Layer 5 of a small transformer language model trained on English Wikipedia (14 layers, counted from 0, width 128).
A neuron adds its activation times its output weights to the MLP's output. To switch it off is to set its activation to zero at one token and run the rest of the model.

Output weights of the MLP neurons that the questions are about. A number n stands for n times 0.0012.
n89: -27 -120 -45 -140 -69 146 9 65 28 122 72 -182 40 62 -98 -39 78 -44 37 256 75 -192 32 71 220 -30 41 -15 87 56 18 -48 38 -79 81 -77 -31 99 -111 -48 94 97 53 35 -18 55 6 -114 -6 6 167 80 28 67 -57 -119 21 53 -94 205 -25 23 15 -73 181 16 -79 -17 -189 -52 -27 -55 13 15 -45 100 -72 -42 -35 32 -12 -95 -86 -137 39 -275 -59 -106 -247 -40 36 67 -95 36 -41 -6 -136 9 26 -64 -150 9 -98 -40 81 -3 -134 -441 -31 -265 -12 -12 3 79 -90 -46 -65 137 9 290 -113 23 140 108 18 241 -6 143
n118: 77 112 -82 -66 -23 -47 -47 113 -42 76 3 -49 -93 -124 21 -59 -30 -12 211 -25 41 -6 68 -53 -27 -140 114 -115 0 35 -169 30 154 49 31 23 215 0 90 32 -165 -49 155 109 64 -23 156 -84 92 -87 -152 -89 119 15 -80 -88 -44 100 -17 0 -100 -59 35 46 116 -141 -69 80 -61 -101 -146 117 -74 241 -6 -29 64 -21 -75 77 48 93 67 173 139 -28 -79 -143 44 159 127 -6 118 3 55 -95 -98 74 152 -155 50 293 9 -73 -3 92 -114 95 -83 -269 23 11 52 -140 -46 122 -61 -73 41 100 203 -48 -113 -37 54 -26 -17 -20
n121: -159 -9 -80 -81 70 111 89 160 76 186 96 51 113 44 16 -239 74 15 -38 -119 -71 136 109 -55 178 84 25 63 -71 91 3 6 176 -51 36 -72 -292 -52 -71 28 121 79 -21 -131 -12 125 74 91 -117 -6 -15 -278 55 -81 -71 -177 149 126 90 -117 -40 79 -101 -65 233 -118 30 -77 86 173 119 48 -84 -18 -38 63 -98 -105 -124 24 85 27 93 -172 -68 -100 104 -29 55 110 -114 -31 19 -110 -115 -41 12 -167 -82 9 18 -198 -18 124 -86 -3 0 -171 -69 -89 6 -18 -21 -60 0 -6 -57 67 -203 40 164 9 96 -150 195 -135 -32 -47
n122: 58 -97 -127 86 51 99 -24 214 29 -21 52 130 6 71 -204 -118 21 -48 -78 160 45 33 29 174 62 171 -107 207 85 -158 -75 -30 -35 -35 -9 0 52 -11 -182 27 86 116 -197 -74 -6 -59 42 12 -58 -148 -9 220 217 83 -30 -96 -111 41 -56 10 -46 26 133 -15 -107 -71 113 -56 44 72 -25 9 -29 -105 126 -137 145 -192 -12 -6 -68 9 121 -40 76 -6 135 -75 42 28 -9 -3 -25 -156 -107 26 -46 -138 35 18 109 116 -177 -25 -70 135 138 271 66 -151 -264 38 56 83 -65 -29 84 33 9 190 114 26 95 86 133 -83 -17 -231
n151: -76 155 78 -40 278 -115 3 -61 77 103 39 120 63 -3 20 28 -163 -33 138 69 42 336 113 -14 3 8 -105 -46 -25 -8 163 93 133 38 -35 -49 -69 -113 -74 -42 -36 115 -147 -42 50 27 -45 0 185 131 67 -106 -66 -191 -25 28 -8 -104 -30 -97 113 8 -150 89 134 -42 -36 68 0 -227 -23 119 76 64 -5 -104 -36 73 -85 11 88 6 21 -58 -36 47 58 5 -64 137 -17 160 -47 17 104 13 28 200 -62 147 -22 67 11 81 -119 3 108 38 105 58 -98 -16 27 103 -111 -19 -89 -31 -110 -53 -146 -16 -76 -101 0 107 -53 40
n169: 113 45 176 -73 36 -229 39 24 -115 -140 89 -184 -97 3 -80 0 -36 -6 -30 -53 134 58 101 214 -87 195 209 150 -147 36 -36 122 174 -45 -111 -138 -22 -6 97 20 80 -71 -61 -94 -52 -22 -72 -146 105 114 39 -18 46 257 69 91 10 -150 -58 132 -71 248 55 124 48 14 -202 98 37 -91 -53 -73 -72 -207 108 -19 199 178 -32 296 -23 149 0 -37 151 65 156 9 -10 -60 -125 100 -21 59 -87 -31 36 -145 -6 -63 88 68 -42 -3 -288 7 -75 -11 -22 -82 64 26 0 -25 -51 -113 -156 36 3 -7 23 -223 53 141 0 -19 50 218
n208: 18 32 36 -155 -128 -25 -39 -40 -94 83 36 237 55 9 49 -63 -108 -68 18 103 -185 85 58 86 -40 66 75 117 96 -9 148 3 -64 163 84 94 94 -56 79 -131 56 103 64 136 -45 -29 180 6 99 -107 -36 110 -11 131 15 134 106 -29 161 -107 31 62 -98 -12 -40 3 -100 6 -34 49 79 -40 -75 -59 169 161 30 -72 91 6 24 -100 88 -85 60 16 -166 -14 -24 -104 -21 -18 207 107 -94 114 33 -145 100 -39 -9 363 18 77 14 142 -6 470 62 56 -61 -55 88 -38 -165 -37 12 -83 -103 235 121 89 -48 152 52 88 -157 -31
n212: -66 15 -121 145 133 72 134 165 112 -37 -3 -110 -92 -26 -133 31 -206 52 77 255 -87 -31 -57 -37 -143 3 -139 -116 171 25 157 38 -93 24 6 3 18 -187 3 -308 -64 64 12 10 -105 -12 12 -107 53 311 93 -142 -15 -41 22 195 -65 33 165 56 67 59 43 -24 -146 -63 -134 -27 96 15 -16 -69 -111 -3 -18 -6 183 -195 -25 -76 60 -218 68 118 62 -20 117 -33 3 -83 175 -64 -85 -71 64 115 -56 -148 -60 -16 28 94 58 -97 84 76 -96 268 -76 -45 18 -42 70 185 9 -189 -10 211 28 28 9 -3 154 43 38 183 24 27
n213: -213 89 -3 110 34 72 31 -98 122 -40 -167 -22 142 -76 148 91 -190 0 -104 62 7 -73 81 118 114 -17 189 50 142 53 -124 -129 170 -3 171 -3 -51 44 171 223 50 -113 26 119 -97 -95 27 77 -245 3 -81 72 134 72 -78 27 -67 -152 43 -334 102 90 111 -115 -179 18 113 3 -35 -16 21 -33 -191 -20 -51 146 -165 -61 -140 10 -24 10 3 -3 -31 82 127 -207 101 -110 132 -228 189 252 -63 19 -113 -174 -29 -133 41 151 -97 -88 -16 -55 81 57 -19 74 123 23 -33 -46 -151 -137 21 61 67 236 -127 52 -212 -102 -184 -139 -55 -132
n215: 25 36 59 -107 -83 -23 40 23 153 178 -106 -103 0 16 44 6 -72 -98 -92 110 50 24 -182 185 9 -119 -71 -70 19 67 -25 -62 -72 -36 39 6 -50 -122 -219 -37 94 49 -54 145 108 -87 -9 94 -187 -177 15 111 96 -92 -143 145 15 97 -253 -59 52 -41 -62 105 -97 166 110 -75 45 -9 -35 27 -45 138 129 91 68 125 -21 66 108 58 -27 -12 -118 39 -212 92 -12 63 -165 16 -108 157 -58 56 -44 141 -89 6 118 -19 -129 0 234 -35 -28 -79 -70 103 103 -57 -76 193 -105 -152 -22 -127 -282 37 -273 65 -69 -27 168 -42 -89 53
n249: -131 -17 26 77 -99 -115 156 210 109 38 -135 -68 0 0 -93 -18 -32 -89 -9 -284 -53 -147 158 140 102 98 87 6 164 -84 23 80 96 208 60 204 86 -63 -28 -47 6 -81 -111 -121 -20 -74 -47 84 -6 18 -17 -92 -47 -96 133 -90 46 9 95 10 -171 64 -155 43 -34 -138 -26 -6 -115 -50 30 147 -239 -9 33 -46 -111 -74 -23 -102 0 -29 -3 -19 112 -108 -26 -50 52 114 123 -3 -74 -52 -118 -25 -12 62 -28 -104 -123 94 58 140 -45 -160 -119 -144 99 -58 80 -89 114 -97 -11 -147 88 158 -38 192 -81 118 -9 40 -78 -23 -6 207
n258: -3 -31 50 72 146 -19 33 83 -115 260 174 36 -87 57 63 -70 53 -29 -145 168 -123 -90 9 3 -123 -12 -118 72 -85 -168 29 -59 40 95 74 -40 112 -47 -167 118 -23 165 -69 175 6 63 -174 31 35 45 41 59 30 186 -127 -91 -38 -32 -38 73 -147 -11 53 -137 -31 35 -17 111 21 174 3 -6 169 -9 -50 69 135 -113 6 -6 -60 0 28 8 -29 108 -18 62 -20 36 186 -63 -19 91 104 -101 -62 6 265 39 59 141 -44 37 -60 -48 -26 403 111 12 -155 -132 3 14 -26 0 219 -9 -35 135 131 -45 -155 43 0 -164 78 -199
n260: -64 114 241 61 30 105 188 -16 -40 207 -100 -43 74 -12 -40 -9 -112 -119 115 -98 -151 24 -163 -12 -6 -113 -14 62 72 24 6 36 96 -71 0 -18 -89 -62 -29 66 50 89 97 228 105 -76 136 172 33 0 42 148 114 37 67 -12 57 -56 113 176 77 -69 66 -9 -213 -226 3 9 100 81 129 93 16 -72 9 68 -84 -73 107 -214 -120 39 -109 -26 9 0 -39 -124 24 -46 33 -86 79 -138 -74 112 -24 -30 104 -253 -163 81 81 28 -23 -92 -234 77 -62 -129 -12 94 159 44 50 -78 69 -105 24 -36 -104 -107 165 32 -22 -80 -244 81
n285: 97 -84 147 85 66 92 20 -90 85 -26 15 -102 180 -50 -53 75 -110 136 -196 -125 -9 26 58 -109 68 146 -112 186 -81 -197 -109 46 -104 -172 45 -71 60 108 67 -3 3 57 -211 -126 -20 67 43 -55 3 53 184 64 -84 47 -44 11 26 -28 -170 -10 -54 109 -290 -17 3 -59 125 -53 -176 -14 -18 -47 -51 -43 112 -96 75 -23 -14 42 85 63 3 -71 -32 -152 57 -91 106 -9 104 195 -3 -66 -26 -107 -169 -73 47 53 58 33 -180 -195 59 -114 72 -215 -46 51 -37 169 -31 155 70 -53 -24 37 125 37 146 50 -44 -14 -56 45 39 85
n295: 57 -11 -153 -96 -50 90 112 61 151 213 83 7 109 -118 -153 97 62 29 18 -70 -38 -17 -28 234 132 71 -64 -124 -91 55 9 -9 108 -63 -80 -110 -78 194 9 91 55 72 -83 88 -126 94 -24 112 -9 6 -26 -85 -8 -15 -119 73 210 37 -147 -66 102 -47 -126 20 -58 192 -113 -9 -73 23 -314 -51 -19 -84 84 139 3 -71 12 69 66 -6 34 73 213 56 15 158 38 -201 -103 169 -15 67 -26 -87 -65 12 34 -98 141 110 35 -79 74 -137 -88 -154 0 12 40 34 37 3 -17 -54 189 3 -93 -56 -79 20 215 -124 -169 35 -48 -101
n297: -42 81 78 -12 193 -70 186 -16 31 104 -93 13 -74 34 -43 137 39 88 148 32 -182 -24 -29 107 134 -21 133 -260 -129 112 27 120 -3 -256 -26 120 -119 -56 -76 -155 -26 -56 169 -67 -6 -186 66 -34 -33 -146 143 170 87 -55 -226 -122 -142 -76 -12 37 101 3 77 -32 -106 -19 15 87 -68 -74 164 95 53 15 -71 -23 -9 -103 -9 -160 -37 -27 -3 -34 18 3 -193 111 -50 -137 99 -101 3 71 -47 9 -54 154 166 30 63 -99 -62 -16 151 143 -18 -66 -138 -78 -141 102 -96 -61 -15 37 43 -104 -62 48 -98 26 -67 207 18 -82 -31 74

Each question names a token from some text and the token that comes next. It shows the activations a of the neurons there, in the order above. A number n stands for n times 0.037.

Then comes g, the gradient of the next token's log-probability with respect to the MLP's output, scaled to length 1. A neuron's effect is roughly proportional to its activation times (output weights . g). A number n stands for n times 0.00088.

" teams", then "."
a: 0 -4 4 -3 -29 -3 -57 8 0 2 0 -7 0 0 4 203
g: 4 6 30 -64 12 66 -65 33 14 191 -114 -143 26 34 -36 -110 -81 28 -119 47 260 33 -54 2 40 55 -1 -156 -16 3 -98 214 -44 -128 -6 -207 -122 -4 -58 -54 80 52 -86 -21 13 5 104 208 108 62 19 -103 -94 -145 -45 -113 41 253 -32 157 99 -87 104 25 145 -26 6 -125 -46 179 142 -1 -183 -121 -77 24 78 -36 8 -17 56 89 -69 150 9 6 23 89 42 162 33 -105 -79 -189 6 -30 22 96 62 -1 -3 176 112 -266 20 -228 -34 -46 -197 -32 254 -28 -121 99 -57 0 33 72 -57 -127 -11 -3 -83 102 -115 -59 16 79
Switching off which neuron hurts the next token most? n208

",", then " serving"
a: 21 0 -1 55 -96 -8 -1 -3 1 -3 -11 -3 -3 -2 -19 -9
g: 138 92 52 70 -89 -106 81 -33 -64 -88 3 -127 -167 -239 167 349 -21 208 -124 -7 -123 35 74 -42 -23 78 98 3 -120 -134 -20 -87 46 -49 -69 72 -78 15 -29 -84 8 55 -45 -1 -3 -111 151 -60 1 -172 29 101 9 -99 7 75 152 45 63 53 5 51 29 -104 -97 -56 -181 -87 -39 151 226 -7 8 -156 33 31 -94 -46 238 -30 -17 -68 -5 -87 -42 60 48 -51 91 -121 96 196 125 -153 -10 6 130 45 40 -72 1 170 -46 -72 78 -312 -122 -30 -27 108 24 7 -26 27 114 42 -188 -6 73 -5 96 25 72 -4 134 74 -65 52
Which neuron, switched off, raises the next token's probability most? n122

" outside", then " Spain"
a: -4 6 1 -4 -9 5 -4 0 63 24 0 0 -2 30 1 -19
g: -149 160 5 150 50 -151 19 17 41 -41 131 88 -48 -136 12 22 11 32 -59 -3 -70 60 9 -20 -72 163 49 101 -67 80 -13 38 252 26 -86 65 -4 -32 30 -58 -16 -33 59 -51 -122 -157 81 -57 -20 29 -16 -63 143 -96 -10 -33 132 -125 -60 -176 80 -8 72 -10 99 -33 54 -37 9 5 166 -170 -208 -141 59 -92 -122 52 -81 87 -139 -10 184 46 30 -53 -34 -62 -49 -134 -13 70 289 -10 -66 178 -154 -44 -16 -9 -190 23 125 91 -106 -160 99 4 -60 208 -222 34 -95 -84 68 75 97 -126 145 30 7 -237 120 22 -137 -19 -3 -199
Switching off which neuron hurts the next token most? n213

"ired", then " to"
a: -1 13 -1 0 -14 -113 -1 3 -1 -18 3 4 0 5 2 3
g: -13 1 19 -162 -262 22 -113 -219 -3 51 0 -10 357 30 18 36 153 9 -106 -23 -229 103 -4 -26 92 16 77 5 35 112 -12 -33 15 -4 140 -114 -88 72 44 -86 70 -29 19 43 -64 -180 58 39 -136 -123 -7 95 -156 -71 135 247 27 145 82 -14 2 -30 20 -13 117 86 259 -136 88 -20 -75 -99 -61 104 -16 60 108 -14 123 74 52 -11 -57 135 30 116 -29 65 35 -93 -99 36 -75 -54 -123 11 46 16 49 -119 -62 -98 -30 -34 183 129 -134 -12 -21 -152 49 199 160 244 28 -83 4 8 -123 -21 50 -81 152 25 55 49 45 -48
Switching off which neuron hurts the next token most? n169

".\n\n", then "He"
a: 0 0 -2 2 -1 -4 86 5 0 0 -6 -3 -4 14 4 -1
g: -16 -22 -23 16 -139 -60 39 200 32 7 -57 59 36 -22 -6 -80 35 66 -183 96 118 5 -107 85 92 41 18 -54 -185 -66 -159 -132 -16 -99 -12 20 -52 11 -65 -146 -71 55 2 -134 -41 -8 -126 -39 17 -129 -45 29 -1 337 -91 -126 -69 30 -140 91 88 103 167 124 77 66 213 -19 47 124 -241 -167 41 -116 -4 -24 163 3 -53 112 1 -100 -11 -33 -24 9 -16 102 28 104 74 -89 -23 -129 -162 -10 -228 61 -22 146 -38 -78 -40 -72 -68 188 -159 9 79 41 -12 -30 7 46 85 -29 -66 -93 156 119 -55 -307 2 7 150 65 -191 6
Which neuron, switched off, raises the next token's probability most? n208

"á", then "r"
a: -4 2 -9 2 0 -1 7 -1 0 -3 0 -3 -2 -60 -9 3
g: 103 -144 113 32 30 -18 -13 136 6 37 -160 40 166 -92 172 -49 -74 -172 -75 42 206 -117 95 27 -116 74 11 -67 256 18 -40 22 -71 196 113 193 51 -67 -182 -108 84 -21 13 -115 -52 -114 -83 57 -124 39 -19 -186 -67 210 155 -142 52 47 -11 -98 -62 -105 -24 -15 -14 68 -18 55 53 109 35 -9 142 -209 -190 -32 62 122 -266 -7 -71 80 -106 -61 90 3 33 10 -82 121 106 -93 42 135 -35 -134 -71 58 -92 4 -112 -151 16 -87 -53 -18 104 -6 -83 119 3 -104 7 -13 146 57 130 158 -102 -4 44 -63 40 -16 159 77 77 55
Switching off which neuron hurts the next token most? n285

"us", then "co"
a: 8 -1 -2 1 -2 2 3 0 4 0 -34 -1 0 1 6 9
g: 94 -63 33 7 -130 -41 -46 97 191 -94 67 117 4 -123 -40 -150 -207 12 -76 118 171 -43 -50 -114 80 -108 -91 156 -57 8 -10 3 -12 -65 46 181 -129 81 -112 149 -35 -157 -123 -39 -20 57 -117 85 87 33 17 29 -13 26 -111 -108 -78 -74 16 57 122 -155 -137 16 -29 59 235 45 23 -14 -82 -46 -36 83 -100 -86 -30 20 139 42 101 -261 -108 120 79 69 -14 -60 70 277 -60 65 -143 40 -114 -121 -268 -102 -33 106 49 157 -6 -172 69 209 -106 53 5 -83 45 -75 50 7 -20 -89 29 -4 -85 -66 -77 67 75 -153 -68 -69 -117 131
Which neuron, switched off, raises the next token's probability most? n297

"ird", then " Cl"
a: -1 -3 -5 9 -10 -2 14 0 0 2 6 8 0 10 -1 62
g: -80 -36 21 60 137 -123 -58 133 -18 -71 27 96 -31 -40 -75 139 22 -46 71 -82 9 -81 182 -22 -8 125 57 13 230 90 -54 -5 177 -132 110 -267 44 -9 71 269 -66 4 -154 137 -149 -8 -92 6 -47 39 83 -23 83 1 66 8 -24 12 59 -110 59 46 77 177 213 -23 -174 -90 -79 93 -275 -132 38 -1 -21 -151 12 180 96 58 11 37 53 -110 -24 71 -50 65 26 48 171 131 18 144 -97 210 46 183 53 -259 -131 59 -176 73 -49 -66 -199 -8 -80 -10 -7 2 -26 64 -17 4 -48 85 -4 -13 1 21 12 -38 139 -1 -53 -69
Which neuron, switched off, raises the next token's probability most? n297

" he", then "ard"
a: 2 1 0 -6 1 -268 -4 -4 0 0 40 -2 7 4 2 2
g: -172 52 52 161 57 -78 -21 -25 29 5 -16 -113 -97 1 -82 -152 23 -197 -12 -44 53 -2 -1 66 56 105 34 72 -153 69 100 77 133 -30 -116 28 -148 36 -29 158 -58 91 27 -35 34 -109 -14 21 142 63 41 -65 -15 -25 312 -104 -197 150 88 10 -146 13 -81 -26 45 -178 1 67 -13 -92 39 160 -7 -98 -95 57 -175 24 -294 7 -129 -102 38 241 -24 -18 -267 -70 -125 5 -10 -15 57 -10 -18 -5 -164 -55 23 139 25 -225 -50 19 64 -119 -135 74 57 -13 56 -75 -107 -147 -33 -97 -85 131 -19 19 25 -5 -152 -124 10 1 189 95
Switching off which neuron hurts the next token most? n249

" ", then "1"
a: 131 -17 -4 5 1 2 -4 -8 0 0 -1 3 -1 4 -1 1
g: -80 79 7 6 46 32 -12 -133 29 3 30 104 -199 79 -122 -80 76 -58 51 84 -51 -32 -113 29 -141 -154 -31 -7 -169 43 12 -20 15 24 43 -71 149 4 31 221 -8 6 103 -33 -84 -172 53 -22 -18 73 60 59 46 -108 59 -75 -35 120 -17 82 -47 25 152 127 178 -114 79 10 -96 -62 107 -134 -314 -165 99 -30 44 -82 -8 -129 406 68 -72 -76 29 -241 70 35 49 53 84 54 -46 21 -127 203 26 21 92 -81 -24 -21 -24 -72 -43 -174 133 -60 111 57 -54 70 -23 152 65 164 -107 78 140 88 -41 -92 77 127 136 -8 -93 -24
Switching off which neuron hurts the next token most? n89

"iet", then "ta"
a: 0 4 -2 0 -4 -11 0 -9 0 85 1 8 0 -5 -6 -3
g: -29 3 -15 19 -138 -15 95 -80 43 42 -183 -55 232 -208 12 -23 -20 53 -90 -40 -157 -70 -34 -54 79 -79 24 -67 -192 -112 49 -141 40 -35 -220 9 185 51 -68 388 18 141 -246 179 13 -85 141 124 114 147 -47 82 49 -49 -229 -18 125 -47 -19 125 38 137 -125 43 -29 -19 76 4 54 3 14 -3 109 -16 107 69 -115 140 -211 -35 47 104 34 149 -93 -4 -113 -50 58 95 -103 -105 95 35 29 116 100 -214 26 -59 -102 -60 -6 115 2 11 114 -12 -115 0 87 -20 27 92 0 -33 86 41 94 -32 -56 -111 23 26 29 61 -15 -39
Switching off which neuron hurts the next token most? n215

"orter", then " and"
a: -20 7 -242 2 -4 8 6 -3 0 1 -34 -1 -52 -26 -6 -8
g: -9 -80 53 -119 57 35 48 54 22 -214 -101 93 -57 60 -115 -175 -55 -24 97 64 -134 20 67 144 177 169 117 73 -11 -99 22 51 -45 63 -192 27 66 34 -150 23 161 78 48 -14 31 -169 -295 -39 -194 -204 11 128 2 -27 113 -9 140 23 -19 2 26 39 27 69 47 28 1 34 -38 111 78 -97 -251 -164 8 -55 89 -104 76 -52 -97 -6 85 -14 -23 -26 -85 71 8 -76 -8 -195 29 -48 -163 128 80 -89 -13 266 6 62 29 -43 -25 274 -45 8 103 53 -169 -58 236 3 -24 -126 -121 -5 77 108 42 72 -91 -21 49 85 -88 -43
Which neuron, switched off, raises the next token's probability most? n121

" ", then " |"
a: 147 1 -2 -5 1 2 0 -8 0 0 0 -3 0 2 0 10
g: 21 -158 -96 58 68 5 -17 -26 102 -99 131 -13 67 -101 -47 77 -64 192 -39 41 -186 76 -163 164 -123 123 58 16 185 -58 -143 -210 -26 -66 27 -19 9 -164 -3 252 162 19 -26 54 23 -37 -160 143 -21 87 -97 154 66 -38 1 -18 92 -85 -12 -104 10 -49 99 82 -64 38 45 60 -55 -60 168 -33 -113 50 -198 72 8 -97 -87 116 79 -136 -89 -72 54 -2 -93 -50 46 194 -101 275 -191 -147 -27 -114 -97 22 -28 124 -123 -155 -41 -39 -43 -61 146 -65 50 29 134 4 216 -123 -64 51 74 47 66 69 102 25 40 74 110 135 48 51
Switching off which neuron hurts the next token most? n89

"1", then "8"
a: -8 -150 -10 1 -13 0 -4 8 -1 -14 -5 93 0 1 5 -1
g: -84 134 -16 -73 40 77 61 114 -122 96 296 22 -101 -56 22 75 17 -198 85 36 207 111 -104 113 54 -46 -200 109 -113 86 -36 10 -6 -37 102 -141 38 54 16 263 -175 -103 -65 110 26 -6 5 18 49 119 71 -29 -2 -56 -39 104 2 99 80 -12 67 47 54 53 -2 128 53 126 -170 52 64 -107 -121 16 -106 -137 59 141 -290 99 -71 61 54 -60 86 -154 -32 40 10 6 -35 -30 106 36 -20 52 108 27 72 -34 32 -36 153 -193 -37 112 3 40 70 -56 -77 -9 -11 25 -34 186 -79 82 318 86 -65 -123 137 186 -39 -109 30 -36
Switching off which neuron hurts the next token most? n258

")", then " |\n"
a: -3 -4 -4 196 17 -17 13 1 -3 -2 0 3 -8 3 -58 0
g: 43 -66 -45 -35 -55 82 -35 107 -97 -27 95 -97 13 -14 -8 -159 -135 -104 55 -112 110 -153 166 -26 182 -130 0 -59 126 -133 83 20 25 -126 -9 101 69 117 2 -48 95 110 100 35 -99 -83 -71 -24 -45 -120 -107 59 1 34 -8 -33 -80 104 51 -346 -77 -78 -284 46 -137 -32 -63 18 -2 -122 71 212 -29 62 81 -57 25 -3 -207 -92 130 73 -69 71 2 44 174 -24 -27 -20 97 13 52 -99 49 110 -101 -1 46 108 2 -6 57 211 39 -143 162 -1 -214 -28 -39 -12 -58 -190 -205 -50 67 62 -278 19 -65 -32 -27 -35 2 85 -106 98
Switching off which neuron hurts the next token most? n122

";", then " she"
a: -4 -5 -2 336 -24 0 14 -7 0 -1 5 0 -9 2 0 -1
g: 151 -26 -18 119 -109 112 -26 -140 -110 -78 -46 -82 91 -38 -142 -38 67 47 -10 -42 -76 -64 158 36 110 -10 77 -89 185 -116 3 75 -19 241 46 -131 43 6 -146 -134 28 -120 -61 -55 -5 -128 -27 -117 327 -235 -22 -59 -30 -20 158 -70 18 -5 -11 161 7 -121 8 113 -114 -25 30 -106 -11 -85 19 -93 159 -55 -29 -1 -26 -16 24 -106 97 -70 10 -22 48 187 75 -48 46 20 1 3 -13 15 -100 -88 -180 -156 35 129 72 -150 -187 -195 -53 97 -273 10 -125 149 -12 0 -60 103 -46 78 -37 38 36 49 -17 -79 21 224 -188 -20 -117 66
Switching off which neuron hurts the next token most? n122

" the", then " M"
a: -4 5 0 -4 3 -3 2 -6 4 -2 2 -2 -1 -42 -5 0
g: 31 -2 -39 -22 -212 -68 -52 70 -83 59 180 126 -24 29 37 -127 -221 -85 -31 -3 78 92 -80 -81 -17 -270 17 115 172 28 18 7 198 16 -35 -113 -66 107 -126 2 91 39 -53 46 83 -52 3 -154 -229 73 -76 22 43 27 -21 137 31 -114 -136 -146 12 83 33 87 -160 -118 -124 -31 -62 64 -93 0 63 267 109 -15 -67 12 38 -41 -162 -76 -12 -14 -138 33 -23 11 27 167 91 -55 -27 -240 113 152 96 211 7 75 -32 18 -21 115 -60 -213 -167 29 -46 75 51 40 37 -17 23 -62 12 -68 -122 -178 -72 52 -181 167 -88 -34 -82 -48
Switching off which neuron hurts the next token most? n285

" bl", then "ood"
a: -1 7 2 23 1 -42 4 3 0 -2 0 -2 1 -5 -6 0
g: 106 -2 -56 -110 -92 -48 8 13 6 -29 -82 42 9 -60 78 -334 38 -335 73 -27 -115 -17 76 -119 83 58 29 75 186 -67 49 5 145 6 -125 -6 92 27 -24 139 -72 161 -16 -178 240 15 -7 -81 102 149 -65 22 23 -12 -82 93 -41 32 -145 20 18 67 -46 -36 49 121 61 119 67 -67 -54 8 287 -71 -33 5 -35 63 132 80 -101 47 6 9 -132 -56 82 3 70 125 -77 149 5 -130 -21 78 138 -25 65 -198 9 -8 -152 71 -52 -12 -252 33 -78 13 -84 -29 -8 -52 -185 -67 144 -118 91 -31 -21 -179 -136 -39 -185 67 10 86
Which neuron, switched off, raises the next token's probability most? n169

" ", then "0"
a: 216 -1 -5 0 0 2 -2 -3 -3 -2 2 -10 -64 15 2 2
g: 198 1 36 -28 -155 64 -15 -143 -24 -21 -108 -33 -97 -15 163 154 127 -66 8 18 69 -12 -100 -28 51 -133 152 127 -65 121 -26 -233 44 172 80 -95 76 -83 -48 68 21 168 29 60 48 -131 -57 -41 54 39 -112 -68 -65 43 -141 -55 111 156 88 276 61 72 -98 -12 -23 207 -58 -197 -29 -83 87 10 198 36 -2 84 -212 -95 -80 -48 20 -124 58 8 -6 -215 226 -137 61 78 -47 -104 138 62 -4 -109 -41 -66 45 -214 -30 -31 -80 151 45 -170 -116 -37 38 -22 82 36 -31 -49 46 22 -46 24 -30 -40 -148 -147 136 -90 68 71 -9 93
Switching off which neuron hurts the next token most? n89

" techn", then "iqu"
a: -3 2 1 -1 4 -1 -34 10 -13 0 1 -83 0 -58 -1 -5
g: 14 57 -9 34 -41 -53 -172 121 8 -54 205 -78 -243 115 -83 -204 167 -103 126 29 -268 40 -18 174 42 11 0 81 89 -104 -48 141 -58 75 -250 -27 97 -44 40 249 -53 -160 34 175 88 -39 -73 -16 58 76 66 -21 -78 4 -33 184 4 9 -6 32 34 -7 46 79 -199 -16 11 48 -4 117 153 263 3 48 -118 -27 -238 9 -5 113 -21 36 -41 62 -86 -106 -115 120 103 15 -111 -127 2 58 32 131 26 -179 45 93 79 110 45 98 107 115 -43 -14 -59 -61 -27 57 22 -44 65 71 224 -17 -32 -77 -10 25 -30 -182 -18 -21 -63 26
Switching off which neuron hurts the next token most? n285

"0", then " July"
a: 7 5 -9 6 2 2 21 -1 -1 2 -8 85 4 7 4 -10
g: 96 -58 41 132 45 83 -73 196 -67 -34 -12 111 -60 -50 -51 -38 53 80 -31 -1 -10 -77 110 54 23 6 -29 -4 -41 -82 -67 84 -28 36 -88 -268 131 -45 51 -34 -72 -13 -256 22 22 111 -93 28 255 -59 -170 4 -60 -94 -49 -47 -134 134 121 -111 2 52 55 -23 -45 161 -156 149 65 -20 121 -9 68 -36 -83 -37 149 3 145 102 121 57 92 -115 -82 -83 67 -58 -122 -77 -106 103 216 -28 -55 -33 234 -95 66 207 -17 -101 89 119 106 59 62 41 149 167 -82 38 -85 -58 71 -42 19 67 -52 -69 -94 -121 18 -108 -363 -47 -59 -61
Switching off which neuron hurts the next token most? n258

"ass", then " P"
a: 1 1 -2 -3 -18 3 1 -7 5 0 -78 -9 -15 4 -17 -2
g: 51 0 -45 -78 -93 47 17 -15 18 58 -183 90 -93 -18 -22 14 53 274 -62 -44 234 -33 102 -76 112 -234 82 -158 -175 105 47 -154 4 40 -144 -180 -61 -54 23 24 -91 -54 26 11 -19 14 -67 -239 -14 128 -78 -1 110 101 -134 157 24 82 84 13 8 -68 -26 -97 142 105 -106 -106 -18 -76 101 -159 -2 -3 98 54 67 96 -277 272 156 -33 158 57 -1 10 -48 -217 -18 35 80 -179 -19 96 -187 82 -45 -76 -27 -8 19 -130 -107 -11 -8 2 119 -17 -166 -24 16 27 123 -41 -103 -49 11 -48 45 6 -80 -185 58 -63 31 83 -7 -28
Switching off which neuron hurts the next token most? n249

"ory", then " in"
a: 6 -14 4 2 -35 -1 3 18 -5 109 6 -2 0 2 -113 4
g: -13 -14 -5 98 -119 79 145 20 44 138 -126 -2 -25 143 -15 -117 -84 97 -85 160 93 -74 85 111 -17 128 -152 202 -305 -46 38 186 61 -34 -91 -57 -103 -65 -16 -116 -47 29 112 -87 -62 105 223 -50 -5 29 20 -57 37 -61 -22 54 -211 223 69 92 154 40 89 -61 -85 -84 -128 -50 43 21 40 34 -279 203 -57 0 64 -68 11 -162 -146 226 -17 -27 -68 12 -73 -83 4 4 27 -105 104 148 -72 -5 -78 14 -26 171 76 4 -26 125 62 84 -134 -2 -87 -99 -79 -121 42 -225 -53 85 45 -72 -26 -37 3 -124 -24 57 -20 54 29 156
Switching off which neuron hurts the next token most? n295

" |", then " "
a: -179 7 -1 0 -1 -6 3 -4 0 -2 -19 -11 -1 0 -39 3
g: 28 -55 1 7 -20 17 94 -122 -28 -83 -16 -31 -37 -129 -43 -179 22 38 62 -24 -110 -47 -171 31 16 86 -1 -118 7 -116 -67 -121 -28 -99 -136 -71 7 -28 130 26 -185 -7 -124 -78 16 -124 44 -74 43 -50 36 46 -33 -104 178 -4 -82 -62 -86 52 175 -137 -244 74 -105 -45 -118 3 -11 121 163 53 83 94 -98 -133 325 13 -46 182 106 -77 -72 -102 9 36 33 10 -135 -226 -47 -38 -52 22 52 -86 209 -2 -60 -368 -114 -168 109 147 -122 -10 37 -68 80 -18 8 16 -9 -146 -131 -19 -85 60 147 -109 -44 -87 -70 8 135 14 -46 7
Switching off which neuron hurts the next token most? n89